Layer 5 of a small transformer language model trained on English Wikipedia (11 layers, counted from 0, width 64).
In attention head 0, each number of a token's query is one row of weights dot the token's vector x plus its bias. The head spreads its attention over the tokens so far by the softmax of query dot key.

Query weights of the head. A number n stands for (n - 500) times 0.00084.
q0 (bias 0.146): 291,668,466,405,705,265,538,510,341,422,423,402,499,541,390,678,529,383,790,487,602,708,516,430,673,525,455,483,706,470,588,741,424,699,555,537,566,574,429,409,733,480,461,390,398,526,479,551,548,448,710,539,356,551,218,373,537,575,678,483,248,569,672,522
q1 (bias -0.238): 609,409,646,629,421,713,490,605,454,444,295,567,664,623,636,604,427,535,443,582,578,485,446,428,373,326,404,608,472,520,624,339,572,457,485,420,524,607,462,493,438,387,577,491,513,324,484,536,511,525,528,486,658,524,590,564,352,460,551,500,607,394,514,457
q2 (bias 0.468): 641,517,340,744,659,356,398,409,523,443,764,355,560,509,487,440,411,378,606,414,515,349,146,658,762,600,632,575,491,547,690,552,487,619,425,502,585,455,722,537,534,490,603,386,439,476,698,493,563,616,535,607,243,594,603,559,459,516,686,497,248,586,428,480
q3 (bias -0.346): 314,572,737,237,459,585,529,668,238,420,526,643,743,603,546,527,462,664,348,326,513,830,484,533,319,569,185,649,443,445,472,449,707,524,503,382,305,534,142,609,515,618,539,236,650,581,299,789,458,386,411,429,304,403,615,147,522,484,343,343,740,312,406,513
q4 (bias -0.504): 493,675,689,342,497,373,560,680,468,586,524,643,373,643,490,587,530,769,411,566,508,815,673,482,276,565,376,648,477,519,545,572,520,495,523,458,510,364,292,471,563,480,346,607,413,652,528,578,480,604,616,428,357,389,497,214,422,552,387,456,517,396,546,455
q5 (bias -0.563): 524,378,512,350,492,655,523,351,437,432,506,520,610,394,439,531,386,530,303,414,368,393,614,468,427,446,346,484,527,494,282,390,646,353,372,487,351,662,305,643,518,358,526,320,549,474,261,568,517,403,461,453,730,392,574,447,594,422,396,475,731,518,418,467
q6 (bias -0.578): 630,535,811,115,396,444,505,540,636,557,647,665,326,598,418,618,297,447,439,508,221,695,736,635,337,571,146,639,501,695,318,627,502,352,373,508,329,537,287,642,561,262,358,582,559,587,246,671,511,610,857,378,662,265,493,283,459,295,454,518,729,501,494,435
q7 (bias -0.153): 674,543,559,363,520,406,619,501,372,588,588,702,611,717,405,508,501,452,657,610,728,361,491,416,561,478,526,517,598,335,523,630,409,319,366,548,481,402,419,398,552,500,625,536,396,542,605,324,647,368,347,788,321,563,492,606,554,621,291,394,345,501,458,430
q8 (bias -0.454): 428,363,533,556,591,649,510,464,218,235,506,563,314,555,448,493,649,464,433,378,588,545,474,458,755,621,333,337,471,495,467,463,638,367,552,321,321,475,365,426,437,473,461,584,306,673,519,526,355,352,719,465,702,455,626,544,477,665,364,475,440,537,913,650
q9 (bias 0.119): 526,487,407,784,583,385,192,618,440,523,367,533,939,499,263,519,626,454,472,680,512,559,593,476,579,506,511,336,481,545,353,420,552,516,659,536,492,458,545,548,639,405,552,385,557,443,578,485,601,604,642,690,356,272,508,519,487,658,569,415,617,398,571,466
q10 (bias -0.269): 666,412,608,451,343,692,612,562,524,644,565,258,437,322,417,538,683,246,199,271,720,486,575,502,287,397,377,744,580,597,633,378,526,433,532,409,573,448,313,787,636,392,612,338,493,584,407,408,576,626,622,678,519,717,282,521,463,602,600,563,517,551,590,583
q11 (bias 0.319): 535,666,583,585,458,746,459,323,685,560,288,600,317,384,556,358,610,455,405,469,616,239,650,473,601,353,416,456,496,379,514,384,351,535,690,628,390,428,508,476,415,456,682,596,511,331,528,402,494,472,539,335,487,644,429,601,584,598,342,665,668,411,466,414
q12 (bias -0.088): 542,503,531,388,426,356,283,458,258,405,351,799,385,355,373,393,242,82,467,447,432,548,372,353,589,541,840,360,598,327,530,528,260,368,635,488,503,342,412,557,632,672,487,549,346,466,369,373,444,281,432,592,178,411,514,730,363,558,484,236,613,806,390,806
q13 (bias 0.260): 427,427,369,487,540,491,531,570,743,382,800,340,373,538,407,652,313,275,587,372,479,597,502,733,608,508,413,569,425,473,640,603,700,725,655,447,448,265,705,173,360,329,511,444,357,553,537,469,448,501,611,751,631,480,257,525,667,417,462,655,520,691,457,404
q14 (bias -0.218): 498,716,433,334,359,402,501,487,261,622,137,496,451,824,448,595,276,578,352,269,655,499,435,435,721,348,628,598,408,415,579,549,611,699,391,395,590,659,357,491,628,698,687,703,396,517,439,675,239,642,610,393,581,296,502,508,524,569,254,590,727,687,497,424
q15 (bias -0.216): 746,628,483,390,501,289,568,701,273,292,538,562,433,410,452,486,361,402,482,367,590,582,130,464,619,676,775,304,541,535,516,444,403,835,499,521,228,577,630,289,731,641,341,320,454,448,234,496,571,514,614,425,510,577,613,504,401,604,216,526,317,689,502,491
q16 (bias -0.034): 593,416,599,206,523,519,376,277,501,529,794,659,430,390,436,642,462,437,489,274,469,443,705,427,277,414,356,561,300,395,667,710,280,395,387,487,493,415,549,498,399,513,410,594,399,550,430,464,547,634,410,698,401,711,201,379,355,663,347,452,561,364,723,561
q17 (bias -0.318): 407,540,544,538,639,678,596,803,190,378,407,452,444,451,650,594,430,434,453,607,712,416,522,599,727,461,437,577,742,751,563,550,906,817,574,695,519,598,384,512,495,508,405,162,615,624,387,689,398,402,649,438,358,323,608,533,601,218,374,539,627,527,352,413
q18 (bias -0.002): 774,477,351,709,384,349,406,273,658,753,444,544,456,540,513,436,607,139,789,664,632,359,302,463,711,498,764,466,334,351,686,492,232,420,398,603,578,309,971,208,424,519,639,512,492,423,680,621,459,580,388,575,468,698,508,710,334,724,840,612,213,523,585,475
q19 (bias 0.617): 316,343,314,706,478,430,428,396,561,425,379,542,734,698,523,324,534,176,862,338,654,424,27,631,903,577,790,588,385,626,626,455,447,644,698,619,485,742,694,466,373,627,744,279,874,301,535,452,527,405,425,511,398,772,480,866,664,295,755,562,498,706,385,699
q20 (bias 0.259): 366,428,234,466,393,428,396,539,341,415,385,589,522,721,534,461,399,405,576,322,424,636,355,612,626,470,651,575,430,581,476,525,553,603,719,439,455,706,284,596,529,539,694,204,863,310,143,468,592,348,605,499,505,627,583,649,953,118,394,324,605,794,395,653
q21 (bias 0.664): 382,470,555,639,603,841,524,389,407,467,385,493,676,551,465,329,578,396,506,434,518,394,481,355,529,396,380,495,547,430,498,372,576,628,460,519,413,549,498,403,449,563,698,471,418,439,658,566,598,563,267,589,513,623,482,437,51,680,712,569,474,464,456,475
q22 (bias -0.329): 391,510,471,479,465,859,674,527,437,552,526,397,563,672,540,412,468,773,293,455,362,703,474,499,237,505,90,595,496,474,408,663,720,573,535,455,442,336,454,745,566,623,735,674,534,382,416,502,694,477,388,450,467,408,541,441,296,563,516,431,555,523,732,447
q23 (bias 0.064): 296,619,359,503,594,351,653,404,243,452,384,330,310,542,442,432,525,584,263,531,794,586,225,343,280,405,161,783,373,414,214,784,544,632,590,311,284,540,517,831,737,518,700,477,722,535,446,435,325,619,603,538,630,644,663,475,276,511,247,704,547,576,533,531
q24 (bias -0.112): 406,686,664,366,632,700,665,546,264,429,737,430,411,701,432,573,728,512,515,346,527,353,569,440,369,566,691,419,752,480,341,560,512,494,726,297,564,408,541,566,560,523,420,514,620,522,883,538,557,417,587,361,529,415,419,307,549,612,356,474,581,490,232,557
q25 (bias 0.167): 496,552,518,562,289,585,458,189,333,484,301,303,464,491,422,500,329,604,771,377,432,549,797,492,263,459,465,546,441,629,585,485,373,352,263,487,388,510,549,514,599,510,413,568,550,708,846,475,419,602,490,401,270,252,278,613,503,664,703,517,441,317,367,539
q26 (bias -0.090): 553,584,488,571,484,324,481,605,472,273,502,622,615,815,577,421,403,468,570,498,615,366,247,406,462,715,666,385,474,354,658,387,783,406,586,380,305,731,360,581,570,463,595,506,526,418,386,491,646,431,680,537,302,572,525,406,609,510,169,442,460,618,462,442
q27 (bias 0.193): 389,526,589,617,518,313,606,322,766,482,406,383,589,412,459,441,515,211,692,671,511,473,638,478,609,763,403,417,746,505,545,596,312,450,575,500,845,514,635,482,435,456,522,617,277,704,471,340,393,617,394,560,537,593,396,467,544,494,516,706,570,89,707,637
q28 (bias 0.159): 558,390,410,493,442,532,550,597,615,621,258,589,443,550,523,364,527,254,688,450,419,315,126,480,556,535,533,499,386,752,454,324,448,575,608,496,574,503,411,360,724,299,542,577,583,312,401,632,463,352,570,590,619,357,473,463,451,423,515,166,465,395,407,627
q29 (bias 0.155): 685,543,584,767,619,270,326,362,624,648,519,423,390,603,363,618,392,541,722,545,487,555,383,393,741,600,647,435,541,462,501,314,383,432,561,426,595,405,423,603,414,663,613,487,406,533,580,537,563,436,489,619,515,674,585,407,507,413,538,318,464,662,494,435
q30 (bias 0.078): 499,434,557,395,435,215,381,493,493,580,614,569,548,514,528,339,525,902,465,698,425,355,495,540,604,479,468,627,741,647,587,134,333,522,554,632,343,614,437,420,441,554,379,682,665,407,631,546,644,503,612,852,508,564,402,382,538,771,352,545,617,532,492,537
q31 (bias 0.077): 579,580,504,530,439,427,488,572,486,314,636,308,744,705,306,340,595,347,433,322,444,435,409,493,490,359,491,156,443,502,583,548,440,632,375,597,222,370,452,457,344,580,536,571,584,398,516,474,494,372,339,285,541,511,666,707,642,369,556,714,535,517,447,581

Each question shows a short text with each token's key, already scaled and adjusted for position as the last token sees it. A number n stands for (n - 500) times 0.0033.

Then comes the last token's vector x. A number n stands for (n - 500) times 0.011.

0 ";": 494,469,525,534,337,290,303,378,305,525,473,575,329,650,264,230,455,539,454,577,648,857,222,417,393,449,406,711,435,504,599,513
1 " |": 528,458,533,536,301,274,318,391,282,532,497,611,297,670,285,239,486,525,436,612,674,905,242,417,400,460,385,753,470,509,636,495
2 "\n": 501,491,518,585,242,211,309,396,280,575,479,594,288,648,257,191,501,499,475,554,667,969,252,400,395,549,351,758,475,529,601,553
3 "O": 508,481,527,465,401,357,360,499,240,477,470,544,348,561,380,354,519,487,536,543,508,626,286,577,465,519,352,633,438,565,530,595
4 "ut": 469,495,530,442,501,444,527,571,322,532,561,584,607,387,487,625,511,474,559,500,427,519,384,508,760,478,453,723,387,563,542,428
x: 407,804,411,606,452,638,394,438,408,515,365,526,683,302,465,432,451,459,651,502,536,454,490,678,351,338,484,695,601,424,365,528,217,418,568,582,516,627,653,522,435,372,441,542,503,464,648,610,599,637,398,483,485,524,475,313,294,467,483,835,535,294,358,558
Which token does the last token look at most, and with what share of its attention? 2 "\n", with about 90%

0 "D": 483,445,591,454,480,451,466,506,536,458,786,300,398,381,364,367,446,469,531,566,429,494,491,389,378,767,673,467,620,423,587,504
1 ")": 503,494,528,551,280,248,295,445,330,550,525,534,363,575,284,177,488,520,461,619,656,910,308,352,331,591,437,665,535,527,554,541
2 " with": 524,465,508,605,305,277,284,438,306,516,543,584,291,698,270,234,498,497,466,519,648,890,279,408,384,575,366,726,481,569,574,490
3 " ": 492,475,493,604,277,269,309,417,298,512,532,578,331,673,206,205,520,481,448,524,626,854,314,430,376,522,355,707,457,495,557,489
4 "te": 495,470,519,444,477,374,545,511,371,438,422,391,517,606,239,445,503,498,542,516,430,552,368,626,441,645,503,668,429,358,505,573
x: 355,411,555,534,704,787,438,408,659,333,434,508,507,266,562,407,434,553,628,538,374,449,445,488,469,468,370,580,627,548,374,769,296,607,496,574,482,465,517,337,163,508,351,363,299,484,470,355,491,512,347,529,534,501,423,600,531,349,542,505,283,454,529,681
Which token does the last token look at most? 3 " "

0 "um": 500,470,553,446,492,467,317,499,349,420,788,562,548,595,460,210,480,480,507,625,482,468,417,390,549,548,648,472,344,532,362,643
1 " from": 514,468,484,611,280,248,347,403,278,541,487,621,336,664,247,190,495,513,461,494,658,945,309,410,371,543,354,730,455,523,603,534
2 " a": 488,468,480,603,274,265,314,379,258,556,507,593,341,653,232,205,499,489,438,504,661,907,282,426,407,578,359,701,427,492,603,559
3 " ": 485,466,474,595,282,269,354,427,319,489,563,589,412,642,202,258,521,480,441,519,610,848,335,377,391,503,351,722,417,460,513,521
4 "script": 494,465,491,439,419,323,517,467,448,487,438,536,555,592,185,461,479,553,522,501,451,612,380,592,417,554,452,547,403,371,444,565
x: 477,383,475,657,554,722,592,437,605,413,402,626,439,271,754,434,518,362,660,471,446,555,419,477,470,555,252,609,421,616,507,711,495,669,437,486,597,547,503,427,222,281,418,327,700,541,423,477,461,630,513,572,310,461,441,570,421,518,511,615,488,348,289,463
Which token does the last token look at most? 1 " from"

0 " Ch": 512,458,499,507,360,308,478,492,395,480,431,562,333,482,361,214,472,527,477,550,509,690,308,372,567,657,508,584,466,420,456,593
1 "or": 500,496,553,387,500,449,408,789,474,418,469,440,344,359,390,388,485,497,545,602,431,472,520,335,715,609,540,474,519,405,365,598
2 "e": 527,477,560,438,531,553,388,733,423,452,570,278,321,450,667,252,498,478,534,576,488,457,556,475,595,596,324,437,601,414,469,505
3 "o": 505,504,547,382,532,551,392,500,555,288,538,421,447,518,504,88,531,435,563,582,483,424,554,500,523,598,493,606,288,577,457,589
4 "gra": 465,505,502,448,500,451,397,500,479,611,678,542,719,491,426,132,496,511,552,548,439,450,426,562,580,598,563,557,311,517,604,572
x: 391,252,536,465,615,523,474,374,647,535,534,527,577,457,474,403,493,400,602,194,458,391,578,330,439,410,516,695,689,383,498,650,632,629,523,218,488,297,499,616,275,438,582,447,297,480,580,484,582,522,395,698,537,562,559,498,632,399,701,657,598,596,324,436
Which token does the last token look at most? 3 "o"

0 "s": 519,525,492,438,463,424,585,513,518,598,645,488,480,922,216,388,489,471,516,532,473,567,518,454,353,430,731,565,491,434,414,589
1 "or": 519,547,526,432,460,426,566,467,536,587,630,491,491,918,212,425,502,477,523,553,468,560,478,437,382,527,718,553,526,495,388,568
2 " in": 514,467,488,610,279,243,349,362,286,553,487,597,317,662,256,169,514,488,457,493,641,920,277,400,420,599,348,728,481,524,587,542
3 " 1999": 482,506,529,489,352,312,516,405,244,498,408,518,471,678,340,373,515,501,485,542,531,735,461,404,337,566,419,632,644,551,528,622
4 ".": 467,498,527,572,310,285,333,435,284,517,471,556,363,641,245,260,531,462,493,547,620,870,318,404,361,639,379,703,503,578,527,573
x: 335,551,340,602,528,648,379,255,357,537,258,569,498,484,414,473,537,465,648,426,335,431,416,501,363,555,543,399,587,518,501,538,493,844,631,560,527,507,461,388,510,632,653,425,567,465,500,445,530,489,359,731,352,548,684,621,465,503,352,303,478,480,363,587
Which token does the last token look at most? 4 "."

0 " of": 500,468,479,588,309,282,377,391,253,521,513,588,303,639,238,251,492,520,461,495,655,909,285,412,352,514,400,765,445,526,592,529
1 " T": 517,485,489,522,367,295,527,455,269,485,459,537,381,594,304,309,487,510,507,514,509,717,288,417,297,490,433,644,425,457,569,529
2 "V": 533,461,547,401,451,398,646,565,622,453,599,425,437,430,321,590,534,500,565,576,426,594,456,351,440,647,525,574,309,254,643,434
3 " program": 514,523,490,460,426,359,522,686,353,511,624,496,425,537,306,353,488,523,540,537,454,633,304,347,390,631,460,451,629,386,459,603
4 "m": 514,536,508,415,564,580,401,469,360,260,602,526,482,530,386,251,507,503,583,505,462,421,438,399,335,665,404,388,652,410,419,493
x: 499,435,403,655,221,721,623,362,584,482,474,478,575,621,711,636,425,418,648,476,359,441,569,705,300,570,624,513,645,595,682,463,631,528,594,273,401,450,497,380,316,447,727,369,533,463,602,578,580,388,365,578,430,427,445,646,492,371,601,447,266,398,520,405
Which token does the last token look at most, and with what share of its attention? 0 " of", with about 100%

0 "s": 519,525,492,438,463,424,585,513,518,598,645,488,480,922,216,388,489,471,516,532,473,567,518,454,353,430,731,565,491,434,414,589
1 "ine": 514,500,526,457,499,483,558,492,460,563,614,512,463,875,247,326,488,461,545,540,471,530,440,403,337,459,709,581,465,501,442,588
2 "s": 537,508,503,431,478,454,533,462,301,370,853,483,682,631,426,276,525,483,506,568,479,547,435,377,367,471,456,538,506,555,434,517
3 "s": 495,542,494,432,484,451,517,494,239,535,564,478,567,717,316,237,509,484,524,520,478,528,555,486,342,575,692,557,392,466,547,674
4 ",": 489,486,517,580,266,241,341,398,288,561,498,589,315,663,233,171,517,468,471,535,646,937,251,380,368,563,371,714,458,532,582,537
x: 388,557,489,535,554,723,426,373,425,556,204,441,603,441,488,497,621,422,656,508,409,417,386,504,378,504,589,494,689,548,654,463,533,836,593,595,652,538,465,422,434,635,561,360,637,477,370,474,361,554,484,679,438,543,643,727,491,445,333,429,558,491,370,554
Which token does the last token look at most? 4 ","

0 "y": 490,471,555,452,510,482,402,659,306,430,622,513,527,384,303,258,508,462,526,569,462,463,512,528,500,453,744,639,433,676,266,600
1 " F": 526,489,486,517,381,297,493,510,313,526,509,556,371,510,299,194,503,496,502,510,499,675,297,413,475,515,539,711,487,550,471,572
2 "ly": 472,545,525,403,493,426,642,510,592,477,403,537,433,593,308,476,517,522,560,516,405,518,324,452,783,371,560,538,636,330,537,429
3 "n": 503,507,497,364,506,487,485,616,574,521,563,659,500,371,443,291,480,500,561,534,439,470,473,623,502,339,585,580,700,191,457,687
4 "n": 490,538,489,465,462,424,522,574,521,719,677,315,485,626,511,266,523,495,507,540,467,550,508,363,388,357,641,685,474,505,353,605
x: 383,348,405,705,506,428,259,511,647,462,487,416,643,624,344,620,546,240,588,432,266,555,547,542,575,657,496,447,554,239,632,514,736,493,505,473,642,493,441,563,467,544,578,361,628,610,535,776,436,451,462,473,564,600,323,580,432,398,563,557,565,447,604,700
Which token does the last token look at most? 4 "n"

0 "'": 510,501,535,467,431,393,476,419,216,496,430,536,578,404,304,263,511,468,507,556,511,601,473,500,329,564,484,691,486,644,525,440
1 "s": 478,494,489,558,345,346,390,424,216,530,452,534,386,529,224,249,516,498,453,497,614,798,346,448,335,550,481,698,504,605,540,523
2 " three": 498,482,511,524,378,395,355,527,302,514,583,487,383,576,265,411,489,494,488,529,548,695,254,468,351,580,472,707,430,465,617,597
3 "-": 512,476,525,447,443,405,415,485,344,391,645,331,388,628,334,445,534,496,531,565,524,611,396,460,266,461,335,677,578,425,490,517
4 "ti": 492,504,543,424,495,422,452,286,503,499,386,314,318,677,325,384,495,516,565,496,437,467,427,621,513,590,520,479,431,384,653,604
x: 435,355,593,649,644,657,434,334,459,299,420,317,495,400,475,396,485,583,332,672,399,377,449,376,454,486,454,762,461,434,458,407,226,541,447,511,453,403,521,277,325,491,456,508,475,385,561,353,404,573,488,683,645,595,277,644,481,489,613,295,253,576,572,483
Which two tokens does the last token look at most, in order? 1 "s", 2 " three"

0 "el": 523,480,551,457,487,440,406,495,411,559,817,469,586,537,434,138,473,466,527,598,448,453,494,568,623,561,703,636,518,590,469,559
1 "p": 530,465,547,448,530,499,427,502,390,583,819,392,583,558,507,161,494,448,524,572,442,397,511,589,644,571,688,631,515,569,452,620
2 "hi": 454,525,531,411,475,453,541,505,507,383,700,470,322,559,246,300,494,455,544,522,462,514,604,470,650,635,731,504,450,537,433,727
3 ";": 512,464,536,534,289,254,364,398,302,505,508,582,336,623,223,156,527,469,460,551,640,897,252,425,433,501,407,685,445,535,590,517
4 " And": 484,508,504,537,469,418,366,533,375,392,434,677,387,596,395,371,491,493,539,463,487,588,291,448,384,497,444,702,418,552,628,470
x: 725,543,519,572,366,605,474,245,635,509,226,635,658,269,487,275,508,675,684,630,494,411,466,426,422,531,498,529,573,565,467,508,466,477,511,516,530,634,534,311,276,482,445,487,597,441,543,650,473,688,294,578,563,554,545,489,548,446,280,499,524,338,445,568
Which token does the last token look at most? 3 ";"

0 "n": 491,501,512,459,462,413,580,365,566,605,593,215,594,737,360,307,445,485,496,549,465,539,550,527,438,418,603,684,465,602,299,554
1 " Ka": 553,477,479,522,389,308,518,430,378,570,541,427,459,677,372,220,510,491,495,524,501,681,282,422,395,500,502,756,446,602,530,567
2 "ne": 544,481,561,393,487,474,533,485,414,357,515,513,505,192,397,521,509,473,548,547,449,515,424,356,478,245,471,525,309,642,582,569
3 " a": 499,470,484,595,270,265,323,415,288,549,527,570,360,597,228,187,495,462,427,512,644,894,273,367,419,560,369,707,395,499,589,592
4 " history": 465,467,489,531,414,408,410,450,279,365,527,529,507,615,287,398,511,474,470,489,514,640,358,414,459,472,401,612,465,374,501,678
x: 460,438,363,690,467,619,652,399,540,472,421,684,714,276,492,622,570,284,671,404,509,513,328,520,430,527,432,437,557,534,590,754,407,678,411,593,550,276,551,450,269,631,571,404,634,411,491,475,389,537,473,432,444,450,499,563,622,469,447,462,563,296,279,648
Which token does the last token look at most? 3 " a"

0 "o": 511,482,531,420,453,415,535,456,563,595,801,449,671,493,320,184,488,473,526,581,443,515,414,664,494,441,536,495,309,568,674,612
1 "y": 504,498,520,453,474,407,494,483,555,624,850,471,672,504,331,227,486,477,537,547,435,496,410,724,465,370,604,526,302,524,677,592
2 " and": 513,466,497,593,294,281,335,411,289,548,515,565,321,628,221,159,499,481,468,503,649,914,251,435,392,536,364,730,463,530,571,526
3 " Ke": 495,499,490,538,425,379,399,527,321,521,514,586,315,641,328,269,525,479,520,506,519,642,272,460,380,502,481,694,403,576,619,564
4 "i": 502,504,517,396,483,494,455,719,602,284,513,531,405,307,342,380,511,454,565,530,483,532,514,421,405,346,413,572,343,506,620,482
x: 373,306,709,622,502,560,591,349,450,558,534,539,674,449,625,436,529,675,590,754,522,472,702,504,611,410,444,659,595,465,470,482,349,374,512,809,542,577,500,450,478,623,515,581,694,423,676,573,476,493,326,503,429,779,621,579,437,671,524,483,524,513,740,355
Which token does the last token look at most? 2 " and"

0 "up": 520,470,551,466,469,444,510,489,420,357,674,474,337,446,199,162,510,425,511,495,480,539,635,483,474,493,788,392,595,539,563,473
1 " as": 520,477,486,598,320,290,308,392,310,507,498,597,336,639,195,252,502,504,464,469,637,876,306,398,376,533,394,693,477,535,588,514
2 " Frank": 473,518,517,485,375,301,518,539,382,519,318,647,363,586,407,301,525,540,506,551,511,723,377,476,309,459,428,667,485,531,469,540
3 " O": 496,502,504,472,414,377,464,512,385,489,396,609,294,542,449,214,513,484,519,529,500,612,329,376,336,537,458,651,544,555,433,553
4 "d": 450,514,536,397,455,411,646,619,474,478,512,532,539,371,405,476,520,452,545,534,461,587,568,495,776,500,544,746,399,709,451,417
x: 442,633,502,559,616,564,493,674,577,584,602,392,575,426,431,447,502,459,651,531,536,422,571,560,543,279,440,544,662,386,204,349,517,401,653,445,507,969,597,457,444,513,473,535,569,495,597,524,655,643,299,638,490,425,523,353,513,443,409,598,639,248,560,568
Which token does the last token look at most? 1 " as"

0 " creat": 539,540,522,474,493,474,383,451,234,469,535,707,438,764,283,450,527,510,516,488,532,563,476,435,450,582,366,476,631,482,527,576
1 "ed": 519,493,535,469,476,454,370,366,316,472,456,631,433,734,279,358,499,501,507,517,531,576,450,502,427,656,459,520,587,472,516,505
2 " a": 493,464,482,601,283,284,277,389,285,559,528,578,341,670,225,211,497,490,433,507,668,892,281,430,422,607,359,674,450,467,590,518
3 " dis": 502,451,499,513,399,355,376,512,338,496,597,521,402,660,325,467,543,483,467,506,530,679,288,452,516,614,357,508,468,328,568,645
4 "tin": 471,430,479,412,505,455,465,497,424,626,393,532,566,693,425,520,492,525,515,529,469,525,518,483,493,446,313,527,491,156,383,691
x: 206,424,387,407,576,572,605,481,684,372,445,533,583,257,461,662,343,542,576,474,498,605,515,513,601,422,463,460,476,397,503,495,449,695,457,645,629,163,406,252,336,375,536,410,561,614,466,613,339,549,366,533,383,346,220,531,508,512,514,558,472,607,402,472
Which token does the last token look at most? 2 " a"

0 ")": 495,509,519,569,279,246,294,442,307,542,484,572,385,604,305,162,496,521,455,606,669,927,306,390,320,550,420,693,497,547,541,516
1 " system": 492,515,511,492,463,437,372,652,221,467,583,510,445,627,358,318,485,490,530,526,508,605,335,421,370,565,415,542,524,436,416,555
2 " that": 504,483,514,554,374,364,267,530,236,493,617,532,430,536,244,322,486,508,493,544,602,772,377,452,356,618,421,676,511,497,496,505
3 " was": 496,476,504,572,348,351,255,476,267,511,577,560,337,674,204,309,488,490,449,517,631,796,272,480,435,535,388,723,551,455,547,517
4 " develop": 498,473,493,506,467,419,328,456,286,500,655,661,477,743,250,436,469,536,511,496,512,567,414,447,466,555,423,571,579,419,553,500
x: 377,371,368,726,365,705,580,409,643,606,421,576,562,326,640,261,376,437,549,475,382,504,493,606,301,536,471,481,370,659,575,551,501,781,589,517,481,275,436,365,415,527,537,412,647,447,426,556,327,511,457,606,463,551,387,472,505,481,318,636,388,305,329,528
Which two tokens does the last token look at most, in order? 0 ")", 3 " was"

0 ".": 493,475,514,577,328,286,314,469,350,559,464,520,288,646,208,181,464,514,486,522,632,888,291,454,343,589,387,707,492,511,580,559
1 " Th": 525,506,515,534,437,380,315,590,374,581,462,514,387,615,330,310,482,486,528,486,511,633,217,460,424,587,515,639,472,513,547,509
2 "ough": 495,479,555,439,545,572,380,695,427,536,398,553,441,411,186,495,483,491,534,547,522,514,449,414,446,504,609,710,665,544,582,474
3 " it": 507,491,532,532,405,416,301,506,324,423,559,557,373,524,273,443,448,514,486,523,565,687,348,516,400,510,508,689,599,442,463,539
4 " was": 505,482,513,581,328,334,262,445,292,494,544,563,309,668,191,289,493,472,449,512,631,816,288,459,439,527,399,734,549,462,567,546
x: 385,496,424,582,573,661,525,405,500,448,356,538,722,358,522,452,695,443,613,609,357,387,434,585,331,523,546,513,635,581,589,539,398,721,659,507,725,473,458,496,412,674,499,298,710,448,258,458,318,460,486,602,494,556,458,590,600,464,245,385,385,376,305,565
Which two tokens does the last token look at most, in order? 4 " was", 0 "."

0 " the": 502,475,461,585,304,301,343,413,270,562,484,595,338,623,206,181,511,502,466,485,674,916,284,368,392,580,359,759,472,513,554,563
1 " Air": 499,500,497,460,380,308,612,418,286,524,464,506,532,559,278,346,513,522,505,534,488,695,352,396,376,542,536,755,525,367,580,579
2 " Force": 501,510,515,403,432,351,666,504,355,443,614,551,468,505,392,344,496,485,522,538,411,588,259,466,360,533,546,635,665,292,492,614
3 " that": 514,483,514,552,358,338,305,549,225,502,605,516,420,512,235,367,498,499,497,541,599,798,398,464,354,611,426,716,520,515,519,517
4 " September": 483,495,529,544,374,282,486,561,232,473,531,438,513,401,352,399,503,522,499,509,489,723,380,465,317,583,509,706,552,521,639,385
x: 434,655,412,512,487,602,479,363,499,502,198,698,632,571,529,365,592,386,576,528,284,390,409,525,310,425,541,657,532,650,585,660,425,555,542,549,484,698,603,371,316,582,555,395,633,570,319,561,650,635,540,547,437,681,490,460,351,493,587,474,585,313,325,613
Which token does the last token look at most? 0 " the"

0 " ": 508,475,464,600,290,269,335,398,328,539,536,524,369,647,147,230,472,530,461,497,637,870,321,463,394,592,375,710,437,491,557,485
1 "ft": 533,471,530,442,446,423,429,420,449,406,541,320,530,580,197,503,458,511,511,567,490,584,350,597,352,600,406,649,388,449,470,480
2 ")": 512,482,520,532,278,244,289,404,374,545,499,539,370,601,221,191,493,527,464,611,654,905,287,397,332,541,411,696,476,481,552,524
3 "\n": 503,497,527,585,237,207,308,419,288,560,490,608,298,634,268,174,491,505,481,558,657,962,267,416,380,562,352,728,490,547,587,508
4 "-": 483,468,572,529,289,284,235,444,314,492,535,570,282,545,357,293,524,462,518,606,648,850,328,521,374,539,358,717,491,608,589,424
x: 404,539,461,522,517,684,568,409,357,503,203,362,517,482,498,443,639,672,644,615,435,458,398,450,291,410,431,467,718,455,504,562,551,802,581,536,529,572,661,460,463,651,651,491,485,549,569,443,266,541,392,603,445,544,612,627,453,630,341,611,565,365,533,489
Which two tokens does the last token look at most, in order? 4 "-", 3 "\n"

0 "no": 524,496,553,441,473,468,467,462,466,532,793,496,587,651,391,281,468,472,505,590,474,513,392,513,252,445,480,343,350,612,674,577
1 "la": 512,506,543,458,480,476,443,457,487,520,810,507,581,643,441,300,477,460,510,537,458,479,407,540,212,470,495,326,369,604,665,608
2 " in": 515,465,488,608,280,243,357,359,280,554,491,598,326,653,249,187,514,489,456,493,640,920,278,403,416,583,352,736,472,525,600,534
3 " K": 469,490,478,513,408,335,509,401,267,500,509,560,443,652,361,331,521,497,498,500,491,647,357,450,403,454,433,721,453,497,596,534
4 "is": 474,506,504,455,458,412,535,547,570,442,543,554,333,403,333,636,510,480,534,486,461,581,433,392,371,268,662,626,472,438,707,511
x: 512,642,415,755,548,542,535,554,578,326,318,589,728,449,552,354,614,580,458,501,386,456,629,511,764,578,498,485,567,406,557,518,494,399,518,891,672,595,644,322,451,514,301,483,506,301,290,503,527,487,419,486,528,662,507,461,499,671,588,514,681,408,523,542
Which token does the last token look at most? 2 " in"

0 "air": 510,487,542,467,460,406,507,377,412,315,584,418,492,576,443,108,476,462,497,570,470,527,521,436,422,557,657,725,525,514,420,608
1 "s": 531,485,534,432,473,450,501,397,444,217,569,383,521,632,411,174,481,472,500,577,477,518,539,434,450,565,672,663,565,493,395,562
2 " series": 513,498,538,497,376,299,428,597,319,379,521,524,446,540,353,331,503,504,506,563,484,690,341,394,274,680,619,617,410,378,488,548
3 " on": 498,484,496,591,280,227,377,404,272,522,492,584,340,610,227,195,499,499,462,517,623,920,284,371,365,600,365,679,441,471,608,509
4 " Bri": 446,457,514,496,414,334,451,452,311,468,495,579,413,594,420,289,499,515,525,582,491,642,291,423,430,589,444,725,520,462,506,513
x: 515,552,575,608,662,436,452,222,523,706,354,572,500,398,579,643,543,566,535,438,339,515,598,482,516,408,424,483,699,348,527,541,459,673,340,513,584,558,547,344,267,660,388,367,449,525,572,436,442,645,364,707,723,275,502,385,530,409,429,484,482,437,473,746
Which token does the last token look at most, and with what share of its attention? 3 " on", with about 100%